Layer 4 of a small transformer language model trained on English Wikipedia (13 layers, counted from 0, width 128).
Take only the direct path to the model's output, skipping the later layers: a vector added to the residual stream pushes a token's score in proportion to its dot product with that token's output vector.

Output vectors of the tokens that the questions are about. A number n stands for n times 0.026.
" career": -10 -18 32 -7 5 2 3 9 6 34 -10 2 0 2 -14 -6 -5 -13 7 -1 3 1 7 -11 -14 -17 7 -18 -3 7 -13 -15 -1 -6 4 9 18 22 -5 -34 15 25 2 -9 11 -5 7 30 9 -17 26 30 -35 0 36 20 9 8 -18 28 8 -9 -16 -8 23 -3 0 18 31 -11 1 23 35 16 -1 -30 3 -22 -22 -9 8 -12 -3 -1 6 -8 -12 -33 -9 8 26 8 31 -17 -15 -11 -3 -15 6 -20 -19 0 -14 -2 23 3 13 7 11 -19 -34 -25 10 -20 -12 11 2 -16 -8 -6 -2 4 17 -38 -3 7 18 1
" education": -9 -19 1 -11 -3 0 5 3 11 39 -23 -6 -13 -9 -7 -16 -11 -1 4 -17 -21 -3 17 11 9 -3 4 -12 7 -5 12 -31 11 -11 6 16 23 19 1 -15 5 -4 -6 -39 26 2 20 17 14 -20 18 11 -7 8 19 21 3 8 -27 -4 3 20 -19 0 5 -2 -8 18 12 -1 -7 11 21 13 -22 -13 -16 -14 -14 -19 14 10 1 15 6 1 -13 -12 8 -6 8 12 15 4 -15 -10 8 -13 2 -8 -9 -6 -11 -16 29 14 1 7 -2 -18 -4 -25 5 -17 -2 21 -3 9 -7 17 -16 -4 7 -8 26 -1 11 -8
"ting": -2 -18 -15 -20 10 -29 -23 24 1 0 12 0 1 -2 23 -3 -11 1 9 -2 -3 12 4 -7 -11 -20 -5 15 2 -16 14 -10 31 3 -7 28 23 6 4 -18 34 -4 13 -29 -10 0 6 -31 1 -25 -12 13 12 -4 51 -14 -18 5 -4 -25 0 -9 -3 -17 -22 4 8 -30 4 9 4 -6 10 3 -39 -6 10 -3 12 9 9 1 -12 21 7 20 -16 -8 -16 20 1 -3 7 -13 -18 -17 -15 -15 10 -2 -36 15 -20 -6 8 20 9 -10 1 1 9 6 21 -8 -4 22 7 16 0 8 20 -27 19 10 9 3 38 7
"rt": -11 -2 -1 -35 18 -14 -13 -8 3 -1 12 -14 -14 17 17 -11 12 12 2 -3 -8 -28 -10 29 -17 11 10 -5 -11 -11 -15 2 -9 -23 -17 7 14 -2 -9 -12 3 26 15 -5 4 6 10 21 -17 -21 -19 28 13 -6 -10 1 -9 19 2 -16 10 -19 -20 -11 -19 -7 -10 -18 3 -15 -10 -4 38 -2 -1 -4 2 -13 19 11 25 -17 29 28 17 13 -1 -11 -9 9 31 7 1 -16 -13 11 13 -38 20 7 -29 14 -10 -34 1 15 17 7 4 9 -24 -3 21 -23 21 29 22 -32 19 -14 -11 29 26 -8 10 -2 -12 13
"É": -2 -24 -17 -29 32 3 -8 20 7 4 8 -12 -8 9 2 -7 -27 -29 9 -7 -12 -26 4 16 -8 7 38 -8 3 1 0 -7 8 5 13 13 15 2 -10 5 -10 5 8 -5 27 -5 5 -10 -11 -15 -22 31 -11 -7 -7 18 -9 38 -23 19 14 1 4 -3 17 -35 -20 17 0 -15 -1 20 -6 7 -6 -11 -10 -26 -6 -4 -3 -9 26 7 14 11 -2 -20 -1 -4 -11 8 0 19 -11 -10 10 -6 18 -13 -6 -9 -8 2 -10 10 15 1 10 -5 -39 -35 32 7 -1 -3 28 19 14 23 -12 16 3 3 -6 -4 2 -6
"point": 3 -13 2 -6 9 -6 -31 6 3 -2 -19 2 4 -5 14 20 -10 -30 8 -21 -4 -17 -23 18 21 -21 21 -18 15 -21 -15 -7 -4 -11 -7 -7 25 8 2 -10 12 2 -4 9 6 8 8 27 24 -26 -8 18 13 -2 1 18 -25 2 11 0 0 26 8 -26 11 2 1 -20 -2 8 -44 7 0 23 -7 10 -16 -30 7 -1 -16 -11 12 10 1 9 15 -7 -8 12 2 -8 -16 27 0 -20 13 -2 9 -7 -13 -14 -20 7 2 9 5 6 -10 -15 2 -9 2 -15 19 26 15 -5 2 11 -11 12 30 -15 -1 12 -2 32
"script": -2 -10 25 -13 8 -9 -2 28 30 -3 2 -9 -9 13 21 -18 -15 -13 5 -15 -25 20 -16 1 -3 -15 -10 -29 8 -6 10 -17 9 -8 -2 13 29 2 7 -2 35 21 13 21 22 -14 -8 7 -1 -23 -18 12 17 -22 23 -1 14 -1 -5 -7 11 26 3 7 -10 -30 -30 11 5 2 -7 0 2 17 7 -28 -2 -27 -30 -13 26 -18 -6 -6 42 24 5 -10 2 19 -6 -23 5 -26 0 -17 5 -29 -10 -2 7 16 -15 -18 -6 13 21 -11 3 0 -43 -27 23 2 8 23 12 -12 18 5 -5 -13 24 -1 -17 17 14 8
"ler": -3 4 -7 22 1 20 -20 8 36 5 7 -11 -13 10 0 -6 -6 -17 -4 15 -8 -4 19 -2 4 13 24 -4 -9 -13 -11 -3 -3 33 -6 17 17 18 -16 8 13 21 4 -22 2 5 24 -3 -10 1 12 17 -9 -2 -5 31 21 1 1 -15 20 12 -15 -11 -18 7 -11 -4 -18 0 -14 6 15 -12 -42 -21 9 -17 8 0 -8 -3 23 4 2 15 -32 -31 6 11 11 -12 -1 3 -40 -31 22 -6 3 -10 4 -9 -19 -6 -24 5 20 -5 35 -12 -16 -1 7 -36 -14 10 11 -20 1 -5 11 35 7 -15 6 15 -9 -1
"ful": 2 -2 -63 6 14 5 -18 32 -13 11 3 -7 22 17 10 -19 4 9 2 -2 24 11 3 18 -1 2 -12 -14 -13 -17 -12 4 27 -11 -32 15 18 8 -18 0 26 -12 12 0 14 -2 -4 18 21 -21 -2 35 -4 -14 -19 -3 -9 10 -41 -8 4 13 -26 4 -19 2 -5 2 -1 -16 -9 -18 19 -7 0 -34 -2 -5 -5 10 -4 -2 -13 5 17 -6 18 -42 2 3 14 -1 1 35 -3 -23 19 6 14 11 5 21 -3 -36 -6 17 12 -14 3 0 4 -23 3 -1 2 8 23 -24 39 -24 -11 -10 35 -3 10 5 16 -12
"_": -38 -81 -41 -39 51 -46 -41 51 20 25 -13 -17 -43 24 35 -49 -61 -45 19 -34 3 -49 17 44 -12 19 56 -30 38 -65 0 -22 5 19 3 41 72 70 -22 -70 14 31 45 -4 39 -35 13 40 33 -50 1 51 19 -20 29 61 30 56 -34 -13 69 26 -24 -34 11 -34 -76 28 -2 -6 -34 -1 95 10 -31 -36 -20 -53 -38 -52 36 -26 30 17 12 13 -32 -50 9 39 9 10 25 21 -30 -31 27 -37 64 25 -30 -11 -30 -44 25 15 48 -18 35 -66 -43 -94 36 -21 -17 40 80 -5 39 32 -35 -35 66 -44 -24 -11 43 38
"lo": -4 11 -3 -21 -10 12 12 3 15 3 17 -5 -6 -5 4 -2 23 10 -3 2 6 -2 3 6 22 -3 -9 19 -14 -2 -4 -3 -3 10 -4 -9 12 2 -12 4 11 7 -9 16 -15 0 17 2 -13 -15 -9 -8 7 -7 -12 -2 12 -6 5 13 -3 -2 17 9 13 14 0 -3 -28 3 7 -4 0 -8 7 10 -9 5 14 -3 -10 4 5 -20 -9 -6 3 -8 -1 5 -2 -8 10 7 9 -5 -4 -24 -13 -20 -17 -1 -17 -28 -3 7 32 19 9 -16 11 -3 -4 3 -16 -5 10 -1 17 -8 -16 16 5 -33 -6 20 6 3
"ford": -5 -28 -13 -2 -3 21 -12 23 30 -1 -3 -6 -28 6 24 -12 -8 -13 -3 -20 -19 7 -13 -2 -3 -1 8 3 22 -8 -3 11 -18 19 -2 36 10 -7 -16 3 35 -6 6 24 0 3 25 17 -6 -29 -3 45 -7 -8 24 32 8 -2 -9 -14 18 9 9 -27 17 5 -31 12 -8 0 -5 -4 24 11 -25 -16 -12 -2 -8 -15 -15 -18 7 -7 9 5 -22 -19 19 22 17 -8 6 2 -7 -4 7 -13 36 1 -40 -11 -12 -17 -1 9 9 -18 10 -6 -8 -13 -22 3 -16 -9 31 20 -26 5 9 11 -15 10 8 -1 9 7
"il": -5 -10 5 -7 -7 17 7 -9 12 7 17 3 -12 -10 -6 6 12 7 -4 -17 -15 -14 0 -18 4 -13 0 25 -7 -10 14 6 6 -15 22 7 13 -12 -1 2 -10 5 0 -12 1 -10 5 9 -27 6 -16 -3 10 2 12 -5 11 -10 3 -14 -2 -9 -16 21 10 -1 3 0 -9 2 -14 6 -14 0 11 -8 19 26 -3 20 -1 -13 5 17 -19 -12 -17 6 22 24 29 -12 -1 23 5 -3 -12 2 -10 -26 -14 4 6 4 14 -6 1 -6 2 -7 -19 -2 26 1 -12 14 15 -20 -19 3 6 21 7 -14 8 -18 -9 9
"el": 4 -13 -3 23 2 18 -12 8 -1 -8 6 8 -4 6 -9 12 -25 3 1 -5 -8 -7 -26 -24 9 0 5 5 -15 -9 13 12 8 15 10 -13 16 -13 -10 -7 15 -5 5 4 -2 27 -5 4 1 12 12 4 2 8 -5 2 14 7 11 12 19 -3 -17 -5 -5 -4 7 -8 -6 -30 -27 6 -13 -13 5 15 -6 -19 -11 10 -15 -18 17 19 -15 2 -24 5 14 24 10 3 -16 17 7 -7 -9 -10 -8 -3 2 -5 -4 3 -34 19 7 -1 -1 8 -8 9 0 4 -4 34 12 -26 -10 -12 10 29 15 -3 -11 -9 7 -12
"burg": -4 -31 -2 -12 27 25 -8 2 -3 5 3 -10 -13 33 -6 -38 -20 -16 -2 -13 21 -12 -1 34 -2 -15 -13 -10 15 -8 -10 18 17 20 -7 39 7 2 -14 -11 26 -9 -24 11 15 -18 -11 18 12 -28 21 22 -4 -26 20 19 5 26 -11 -24 27 6 19 4 15 -19 -9 0 -8 -8 -2 21 7 1 -8 -15 -14 0 -10 -10 4 -8 -4 -1 16 4 -9 -5 -8 11 0 -27 -4 5 3 -17 27 -3 22 17 -30 12 -22 -19 5 3 -20 0 -14 -23 3 -15 4 0 0 20 33 10 -20 -6 16 21 17 -22 -2 -5 0 10
"ki": 2 -1 -25 -14 36 -27 -4 -5 4 -22 1 -10 -16 2 8 0 -9 -22 2 5 8 9 9 7 -1 7 2 -2 -4 -8 4 12 6 10 -6 -11 16 8 1 8 16 5 3 0 -10 1 -18 16 -10 -18 31 -5 16 15 15 24 0 8 -4 -23 -2 11 -14 0 2 4 1 6 -11 -9 -6 4 2 0 30 -23 3 -4 -11 -18 -7 6 -4 8 -7 5 -14 -13 -1 12 2 10 2 -4 4 1 12 10 8 -14 -15 8 -19 -20 18 -3 2 -18 14 3 4 10 1 7 -21 24 15 -10 13 -20 -7 3 28 -29 -11 -3 -12 20
"ice": -4 -32 -19 20 -3 17 -13 -2 5 0 8 -13 -10 10 -8 9 -22 2 0 0 -1 -5 14 5 -8 5 10 -16 38 10 -26 -22 29 20 -1 24 27 2 4 -18 22 14 12 26 11 19 -13 19 15 -3 -2 8 -5 -7 -3 0 -1 9 -21 8 -29 -5 -11 -26 -11 -14 -12 -4 4 7 1 -16 21 -8 4 -4 -8 17 -3 -8 3 -26 22 26 -12 17 -5 -21 -7 -10 -25 4 -6 29 -11 -15 -7 -34 -3 -33 6 -16 -16 17 7 20 -5 -23 -2 -13 5 2 17 -20 -9 19 12 1 -13 7 7 17 41 22 -3 1 -10 2
"round": -1 2 9 14 7 -17 8 -25 -1 24 6 20 3 -8 14 -4 -11 -20 4 5 1 -26 12 29 0 27 28 -2 1 -26 -2 -19 24 7 -35 -27 24 -3 4 -20 17 5 8 1 10 1 28 24 9 6 15 -13 15 -30 2 22 -4 24 8 -25 11 39 -12 -2 4 -10 -16 -1 11 31 -7 -17 3 23 16 -17 -6 -21 10 7 -3 -16 -11 -3 -5 -3 -4 -14 12 -10 -12 7 10 -8 -29 -6 8 -20 27 -15 -29 -5 11 -42 -7 10 -9 10 29 -12 -10 -16 -11 -22 -12 6 28 -7 21 3 -6 4 7 -24 0 -9 -11 3
"a": -2 7 17 2 -19 -8 10 5 -7 11 22 18 2 -5 -13 -6 13 14 -4 16 21 0 -22 0 5 -19 -4 -18 5 14 8 -1 11 -34 8 0 -3 -10 -21 4 13 -8 15 3 -11 3 4 6 -6 -11 -16 -15 1 15 2 -5 -7 5 -16 11 0 11 16 -4 6 -40 21 -7 -12 -14 3 -13 32 -19 3 -3 5 4 -10 7 2 2 2 -5 -15 -4 -37 8 -17 -6 -7 0 -8 2 -18 -5 6 -25 0 14 7 1 2 -16 12 -4 14 21 6 18 -4 14 -6 16 21 15 16 19 -25 -3 -7 -7 7 0 18 -6 -2 4
"tern": -2 -24 4 18 27 -3 25 12 2 14 -7 13 -31 2 -14 8 -6 -33 5 -12 -1 -32 3 -4 -29 5 -1 23 8 -23 13 -24 -12 -6 7 3 28 18 -3 -19 12 5 5 9 2 -18 -20 -19 4 2 -33 5 17 -22 22 -9 17 9 -3 -19 16 -12 -22 -19 1 11 -10 16 -7 17 7 21 5 24 -15 4 7 4 -29 -13 3 6 -23 -21 16 9 -25 -26 -1 7 5 14 -20 6 4 1 -20 10 0 -21 11 -10 -22 -20 16 2 22 -7 24 18 -3 -33 15 0 -14 20 20 16 0 21 6 15 4 5 8 14 4 21

Each question shows what one neuron of this layer's MLP adds at an activation of 1. A number n stands for n times 0.0034.

n134: -9 5 7 -9 -8 25 -15 25 -53 -13 11 -8 22 -9 22 15 -20 -11 -11 -1 19 -12 8 14 51 11 -27 -13 -45 8 -36 15 9 -15 3 -21 -1 -29 31 18 15 3 -34 -7 -23 -25 -4 -12 -1 3 15 -6 20 2 34 -4 1 17 1 1 1 1 -5 20 18 -2 -21 10 -6 29 -14 27 -10 30 1 -19 -19 -27 -11 -21 50 -18 -18 1 10 6 -22 7 15 49 17 25 28 -35 -9 -22 6 -18 -32 -1 -2 31 -6 38 9 -39 -25 -21 -1 -1 10 -4 23 -40 20 -6 35 -37 -7 -48 -32 -10 -4 29 25 43 25 22
Which two tokens does it push up most, strongest first? "script", " career"

n104: 6 20 -51 29 18 1 22 -27 -19 0 1 -1 27 -21 -23 6 -27 -25 -8 -3 -9 -1 0 -15 18 -44 -49 2 -13 6 27 4 -21 -36 11 28 -43 15 3 59 25 -30 31 13 16 -14 17 -17 -3 20 -33 -21 6 -30 44 15 9 -4 -40 -27 14 26 -16 22 4 -17 7 24 6 1 27 11 7 -4 9 1 17 5 1 12 4 -11 22 -25 -18 -42 4 24 -15 -17 44 9 -12 -43 -21 7 -2 21 27 22 12 -11 16 -43 -8 5 6 -23 19 38 -14 -3 -10 -10 24 -3 24 31 -8 -1 -16 44 15 -11 -1 0 -16 -12
Which two tokens does it push up most, strongest first? "a", "tern"

n3: 7 -6 19 -16 -25 -1 -12 35 13 -16 0 14 -2 2 7 -31 14 -17 9 -24 15 11 -26 9 -29 -10 15 -2 -32 -11 7 19 -14 6 -19 -4 13 12 9 -13 -27 9 15 14 16 -16 2 1 -21 27 -1 -11 -3 -7 -12 9 12 22 -13 1 -31 8 -10 11 -18 -9 34 13 -16 -16 1 -12 -17 -21 -17 -37 -27 43 9 -2 4 38 -32 -4 28 26 4 3 -12 -32 20 2 12 21 24 7 -2 4 -1 -11 -37 -2 8 -20 35 0 19 -27 9 -9 -33 10 28 -20 25 -22 -14 5 20 24 6 -13 -18 49 15 -30 34 0
Which of these tokens does it push down most? "el"

n78: -3 -5 28 -23 20 0 -23 -4 15 -18 17 33 21 1 -44 -15 5 -27 -9 -27 -47 -13 -7 -11 5 -41 13 2 -12 -12 6 -37 -19 24 -31 0 29 26 -19 3 24 5 -3 12 -7 -28 12 -1 0 -3 -15 -20 -9 6 -5 -10 19 -12 1 12 -13 -23 37 -3 -19 9 -19 8 2 12 13 18 -12 -25 25 -36 4 11 17 23 -33 18 45 -50 18 21 -20 9 -17 -28 52 8 33 34 23 29 5 -26 14 -1 -5 15 -6 24 -33 -20 -6 39 2 -20 14 -6 37 9 -20 -14 -11 10 62 4 -13 -4 30 1 -35 10 2 -9
Which of these tokens does it push up most? "lo"

n346: 0 13 30 -40 -8 -9 2 -7 -41 18 -50 71 -6 34 -20 11 -1 21 15 37 -8 -29 29 -22 1 13 -33 -15 -4 2 7 -30 13 8 -36 29 -28 15 6 -7 -4 -14 -5 -24 -28 -16 -26 40 43 17 0 -23 14 15 -52 35 -9 1 26 -13 16 8 4 -5 6 -35 33 -4 -16 6 -6 24 9 -23 -12 -38 -22 7 -22 31 -23 12 3 -15 29 -54 -19 -17 10 36 8 -28 25 -6 23 26 -11 -19 -40 22 -9 -1 11 -25 26 -16 7 14 -32 34 38 -24 -7 28 -4 -3 3 36 28 -4 -27 31 -22 -30 29 10 12 19
Which of these tokens does it push up most? "a"

n15: -21 -10 3 -13 0 -5 9 4 17 -27 6 5 36 -23 -4 1 -12 3 17 29 57 27 7 11 17 3 -16 -6 -10 -8 13 18 -29 -1 -3 -3 43 11 -17 -12 -1 1 -14 -27 16 8 -34 -51 41 3 32 24 -20 -35 -29 16 -29 -14 39 19 33 4 -15 18 -1 4 -15 9 12 -52 -12 13 8 -43 2 10 -40 -3 -16 -15 17 -10 6 -28 5 34 15 40 -6 8 21 -5 11 -37 14 61 -1 45 27 -1 -1 6 -35 3 -30 -19 -20 -13 -8 24 18 -4 13 13 -8 33 -46 47 -6 -1 -16 2 -32 -21 -29 -22 20 -8
Which of these tokens does it push down most? "ice"

n337: 31 -5 -13 17 3 12 0 -16 -5 22 3 -3 -2 0 0 -15 -3 5 -14 0 -15 7 -13 -22 -3 -1 14 10 7 33 10 -8 -3 -14 11 8 -2 10 19 32 -16 9 -18 -6 15 -5 -19 -31 -19 13 32 6 -5 15 -3 6 14 -10 -9 12 -1 0 6 8 -6 -26 -2 25 -6 -5 -8 19 17 -28 -15 -8 4 8 -16 -20 9 16 5 16 10 -5 8 -25 -5 1 -1 -8 -8 9 -11 -22 -8 -17 -10 18 -8 -31 -9 29 1 5 -13 16 -14 -3 -8 -54 -7 -8 -18 8 6 4 3 1 1 10 -1 -10 41 14 15 9
Which of these tokens does it push down most? "round"

n295: -19 -25 -23 15 -19 4 26 -1 11 -31 17 1 -52 4 -4 -12 3 -11 -29 1 -10 17 0 -1 -19 -20 2 1 -4 28 8 6 11 -34 17 1 -3 9 -5 9 30 -18 -8 -23 9 -33 -32 7 -13 19 17 18 -5 -17 -10 12 -45 -16 15 6 -45 -5 -15 -12 -13 -17 22 8 0 -8 27 -11 -37 26 -14 44 49 3 7 -9 -16 48 33 -19 -21 23 -9 -5 12 -3 5 23 25 27 -19 12 40 -12 56 14 -30 -41 12 -5 -33 25 -6 -23 -12 70 -11 -9 -29 14 -4 -26 9 14 -10 31 -2 8 -11 13 29 19 17 7
Which of these tokens does it push up most? "ford"

n378: 17 -29 6 12 -1 -15 7 -10 28 10 -1 -16 -25 4 17 36 23 13 37 -20 4 27 -17 38 17 -26 2 20 -5 -6 8 6 -12 -15 -14 27 -16 38 -38 -8 8 3 -12 -37 -2 -7 18 22 -13 18 17 10 15 -19 -8 -13 -20 -18 -18 48 25 47 -16 -9 -2 -2 7 14 30 2 4 -29 -4 -18 18 -16 24 -16 -13 -3 19 5 6 -26 -2 -33 3 4 -4 -5 -2 -9 1 -21 -36 -4 11 -46 -37 -5 16 6 -15 -9 -17 19 -12 -22 2 26 -16 8 -10 -15 -4 -23 -16 28 -17 20 16 -20 18 30 10 16 25 -39
Which of these tokens does it push down most? "ki"

n379: 40 -27 -20 1 -17 22 -28 -18 -3 47 -10 18 67 -5 -7 -35 -28 -14 -6 5 -1 17 17 -22 -19 9 -18 -40 20 8 3 -15 62 -16 -5 4 -35 -9 -12 24 24 -6 -34 -17 12 -8 15 24 20 -8 -5 3 17 -25 -5 9 -1 2 5 -1 41 15 16 -16 1 4 -11 -18 -11 -32 -20 -33 -24 -6 -28 -45 -9 -4 -32 17 5 15 1 32 -12 20 23 -7 21 -8 8 -4 -38 33 -9 14 23 24 -15 -2 -13 33 -15 16 11 0 9 1 -6 9 -7 -8 5 24 67 -14 45 19 -18 -1 -7 -13 -49 -11 -22 54 -1 18
Which three tokens does it push up most, strongest first? "ful", "burg", "point"

n333: -18 -1 51 -27 -23 41 -27 26 31 27 14 1 24 17 3 6 -1 57 -8 10 1 -24 52 -21 15 -2 -4 44 58 -10 13 -3 23 -36 11 -5 -14 -20 4 19 -5 16 24 -19 -14 -12 -20 -21 12 26 -3 10 17 -11 -11 1 -16 3 30 -65 -6 -36 27 14 -34 6 1 -17 -22 27 -3 -40 21 -1 -6 0 13 -22 -21 -2 18 -18 -2 -7 -3 -39 -6 -14 4 -2 6 -22 4 -22 -21 -21 19 11 5 51 -19 1 -47 -27 20 -13 -6 11 -24 -30 -22 22 -20 53 -3 -23 -33 -13 22 -33 24 27 28 17 -10 -23 28 9
Which of these tokens does it push down most? "É"

n110: -5 -15 12 37 -21 -15 21 19 22 -3 8 11 -22 -9 12 -11 -17 -1 -21 11 -18 -33 2 -7 -12 10 -22 26 20 28 3 -28 3 5 11 11 23 -16 16 -29 -14 -15 27 -8 -3 11 29 -5 -9 -4 26 -4 16 -13 -23 -11 24 -16 -12 -29 -17 4 -7 -1 28 -2 -5 22 -29 -19 -11 11 -6 -9 -11 -12 31 -14 6 16 -8 -21 4 -4 22 15 -9 -3 17 -55 52 8 1 -19 -13 -24 -9 -5 -12 17 18 35 -22 -8 -6 -21 19 4 3 5 8 -9 4 -3 15 -16 -3 -10 15 -1 -20 23 4 16 28 1 11 -18
Which three tokens does it push up most, strongest first? "ler", "tern", " education"

n330: 15 -35 15 18 -13 41 16 -16 -1 13 -7 9 11 -49 -2 18 6 -18 15 -8 -42 22 -9 -17 51 25 -6 4 3 14 -43 -3 27 15 -1 -23 -1 -17 3 15 -16 17 27 31 -44 -12 9 -21 11 -51 -16 7 6 11 3 9 13 1 16 -12 22 -17 22 18 25 -31 -32 -30 -7 -9 33 -56 37 -18 6 18 -20 39 -22 13 21 10 -11 -23 5 -6 3 -22 -2 -1 -16 -1 -27 -7 -8 7 24 -15 20 18 35 -26 -48 -5 -10 17 10 25 5 -4 -36 29 -9 30 -9 23 -8 -49 29 -26 -32 47 -45 13 16 5 10 3
Which two tokens does it push up most, strongest first? "lo", "a"

n30: 11 -21 -2 -13 -30 -26 0 -20 5 -14 7 -8 25 19 7 2 -2 -6 -18 -47 -13 5 -1 32 35 4 6 -31 -23 26 -18 -6 -43 -27 17 30 -6 -16 10 17 16 -13 47 38 -53 -9 -14 -13 3 -15 -13 -12 -24 -17 -14 1 -36 42 -7 20 10 8 -2 41 -17 -6 19 14 22 -33 11 -5 24 17 1 -2 -26 11 30 23 -20 8 6 -33 -27 -1 -8 -22 -18 21 8 0 48 -39 19 22 15 24 -9 3 -17 -24 -16 -19 21 60 23 14 -34 15 19 -5 -33 -5 16 -12 -6 19 -1 0 19 -20 -3 12 11 -4 31 8
Which of these tokens does it push up most? "a"

n67: -15 13 5 21 -29 -14 -12 27 9 -22 9 -42 -7 18 -18 14 10 8 -8 5 13 28 -3 29 2 30 27 28 36 -16 13 -53 -27 -10 -19 -9 -14 28 -9 11 -17 -2 -3 -27 -2 -12 -10 28 6 7 -25 1 17 -3 38 -12 -33 38 6 -2 -18 49 -6 -8 -37 47 -8 -34 -7 -15 19 37 -23 -14 38 -7 -6 -17 -40 12 21 35 35 -1 21 -29 -28 20 -9 -16 22 7 -11 5 1 -19 1 -16 -5 -10 9 -5 -7 -3 -31 13 -25 -4 -10 5 5 -3 4 4 -19 9 1 -15 -18 15 3 -12 -1 -5 28 36 9 -40
Which two tokens does it push up most, strongest first? " education", "ler"

n152: 1 19 7 41 22 -4 12 -26 29 13 5 -10 -9 -25 -9 7 -28 10 37 15 14 -9 -8 -22 -13 2 -2 15 -8 -2 -15 4 -16 31 33 21 -9 19 3 12 -29 22 17 5 -64 28 -50 -29 -6 -3 -5 12 42 2 30 13 22 -21 20 -19 -11 -16 -12 2 -10 10 -1 2 -18 -8 -30 -12 5 -42 8 21 1 -10 -17 31 -40 -3 35 -11 -34 0 -1 2 1 7 -10 -8 27 47 6 4 13 -60 -24 11 -2 -20 51 15 -24 -14 -17 21 -18 -29 -25 -10 24 9 -14 -8 19 -15 44 -20 11 18 -9 21 -14 9 17 7
Which of these tokens does it push down most? " education"

n302: -68 23 -13 -8 9 -5 29 0 7 -17 12 36 -23 -23 -19 -19 -9 6 -4 -17 -5 -29 13 -29 15 0 30 21 11 11 1 -23 42 14 -7 -23 30 -10 -1 -3 -46 -11 -7 -6 -12 -3 -10 -43 11 62 26 -14 -4 -4 -22 -21 8 28 10 -10 19 -21 19 4 21 -6 -21 1 18 -11 -32 2 1 -33 -17 4 -53 -13 -15 4 -3 20 33 7 -22 31 12 -1 52 4 10 1 7 7 -13 -12 8 35 5 -7 11 28 -1 30 24 -20 31 -7 9 -35 -23 14 16 16 -8 12 9 -14 10 -43 -18 -37 5 38 -29 23 26 18
Which of these tokens does it push down most? "ford"

n240: 0 -49 5 -12 5 13 30 18 16 51 55 35 25 17 19 -15 17 24 -4 9 -29 15 18 -37 -17 13 -7 5 -47 -4 -10 -6 -11 44 8 43 -22 -1 -5 -29 -9 -3 -6 -4 -6 -44 16 -19 27 -20 -13 24 -31 36 22 -3 -4 -6 -21 -11 -5 2 -23 -21 18 -62 -10 -13 -21 21 -21 4 39 -28 -9 10 -29 54 0 -11 3 12 17 -6 -3 -32 7 -19 3 18 2 -7 -16 54 -4 3 -23 -15 8 -9 17 -31 2 13 -14 1 -14 12 8 -5 6 -11 16 -22 -21 23 -24 5 42 28 51 -7 -12 5 -1 -13 -9 -11
Which of these tokens does it push down most? "ki"

n210: -12 20 11 5 13 -19 -19 16 -12 -34 -16 5 20 1 -4 -3 3 3 2 -26 -15 -7 10 -22 12 8 10 -12 -4 -7 -27 34 8 1 -18 -1 -5 21 -30 -3 -9 -6 23 3 -30 25 -3 13 -3 12 12 -48 -28 22 -12 -40 -15 9 29 -10 44 -6 -15 -17 -2 -5 43 -21 -27 -12 13 2 0 -14 -42 -27 1 6 20 15 18 -30 10 14 16 15 -12 15 7 -42 -6 -18 19 10 -4 1 22 -11 -15 22 -53 -3 17 -4 -6 14 8 7 48 8 31 31 12 1 23 3 13 -29 4 -7 -5 3 34 13 -39 34 -22 2
Which of these tokens does it push up most? "rt"

n254: -11 -22 14 12 3 -2 -20 -40 22 -18 -20 21 -10 5 3 -14 -26 26 -17 -7 21 21 22 13 -22 3 -5 14 14 -18 -2 -3 24 -18 2 -53 -38 28 -12 -2 12 45 -4 17 10 48 26 -20 -35 -27 8 -3 17 -46 8 -18 -46 8 -1 -24 24 23 -1 -2 47 -5 -22 -22 0 1 -2 10 -6 -9 -8 -9 -19 21 18 0 18 44 0 17 -9 21 12 3 -8 45 41 -4 2 12 6 -2 -20 10 -14 10 -21 -6 6 24 3 -9 -20 -26 10 10 12 -23 -2 -17 -8 -13 10 3 -25 -12 29 39 -11 -8 7 -14 25 -16
Which of these tokens does it push up most? "burg"

n353: 20 -11 6 -22 -19 -39 13 -5 16 46 27 -32 -20 25 -19 4 13 5 -1 -23 25 2 -23 -27 -35 -1 30 -2 54 -46 -9 35 -29 17 -30 -33 -14 -40 -64 -22 -44 40 1 -63 3 16 -25 41 46 49 -13 23 -3 -15 -12 15 0 -10 -3 41 -19 -1 -9 -54 -7 25 -2 20 3 12 35 -28 11 -37 -1 16 -7 1 30 -21 5 -5 -7 -5 -24 39 37 54 12 -8 12 -24 -14 32 34 18 -10 -24 -24 -1 29 6 -12 38 -32 2 -10 -25 17 -11 -25 4 -32 35 36 17 -25 -20 -26 50 23 7 46 6 -11 -11 17 -1
Which three tokens does it push up most, strongest first? "ice", "el", "point"

n197: 24 -18 -21 31 2 -4 20 -11 -20 2 -5 -16 -4 10 11 32 -5 -4 22 38 21 -42 13 -13 -3 20 11 -8 1 46 -11 21 0 12 -21 13 -34 -14 -33 47 -20 -10 25 15 24 6 12 21 3 0 -9 -26 1 -10 -10 -24 30 -1 -3 -2 -38 -5 -21 -17 10 -5 37 27 -14 5 2 -32 3 18 -8 -2 6 -17 -24 -17 -11 -25 -3 12 0 -20 -22 -4 13 -37 15 21 13 -7 26 -22 14 6 -40 -2 -14 -13 -1 28 3 8 1 11 23 -1 6 11 37 -23 4 12 -7 -20 -23 -14 -3 27 -20 14 -15 -37 24 10
Which two tokens does it push up most, strongest first? "ice", "el"

n199: -4 21 -11 6 21 36 -4 -11 -19 29 9 11 38 27 -27 -49 7 -1 -25 -15 -9 -11 -1 -27 34 31 14 -24 6 -4 -7 6 -29 -24 6 6 25 -25 38 6 11 -1 -17 30 1 11 -32 -6 -5 -1 11 -19 9 10 16 -13 11 21 54 -21 -8 -2 2 33 13 9 -2 -15 1 -9 -47 -43 2 -6 -20 16 -15 11 -20 -16 12 17 6 31 -4 20 29 -18 16 -1 10 -14 -2 6 -14 -11 11 -3 -7 32 -6 -26 2 -32 18 -2 -28 19 14 12 -6 -11 23 -1 -15 5 4 -25 -9 -26 -17 -2 -12 -1 -1 13 -20 8
Which of these tokens does it push down most? "ting"

n311: -14 -39 10 12 15 17 1 -16 -18 -31 14 8 -2 0 24 3 7 6 -48 1 16 9 -14 46 -3 5 12 -24 43 11 -42 -21 2 25 -20 -13 -3 -9 25 20 -36 58 -14 -23 14 16 2 9 -14 4 -22 28 17 29 1 16 12 1 10 10 -1 1 20 6 -17 38 -8 14 18 2 -23 15 -7 26 3 -11 -20 7 -16 20 -15 -52 5 27 -30 -38 -13 -21 5 -4 11 14 -19 23 2 20 -22 19 6 -33 -19 -10 16 11 26 2 -26 2 1 5 17 35 1 -13 -15 11 4 2 -35 11 -20 26 -12 -16 -22 -36 5 -9
Which of these tokens does it push up most? "ice"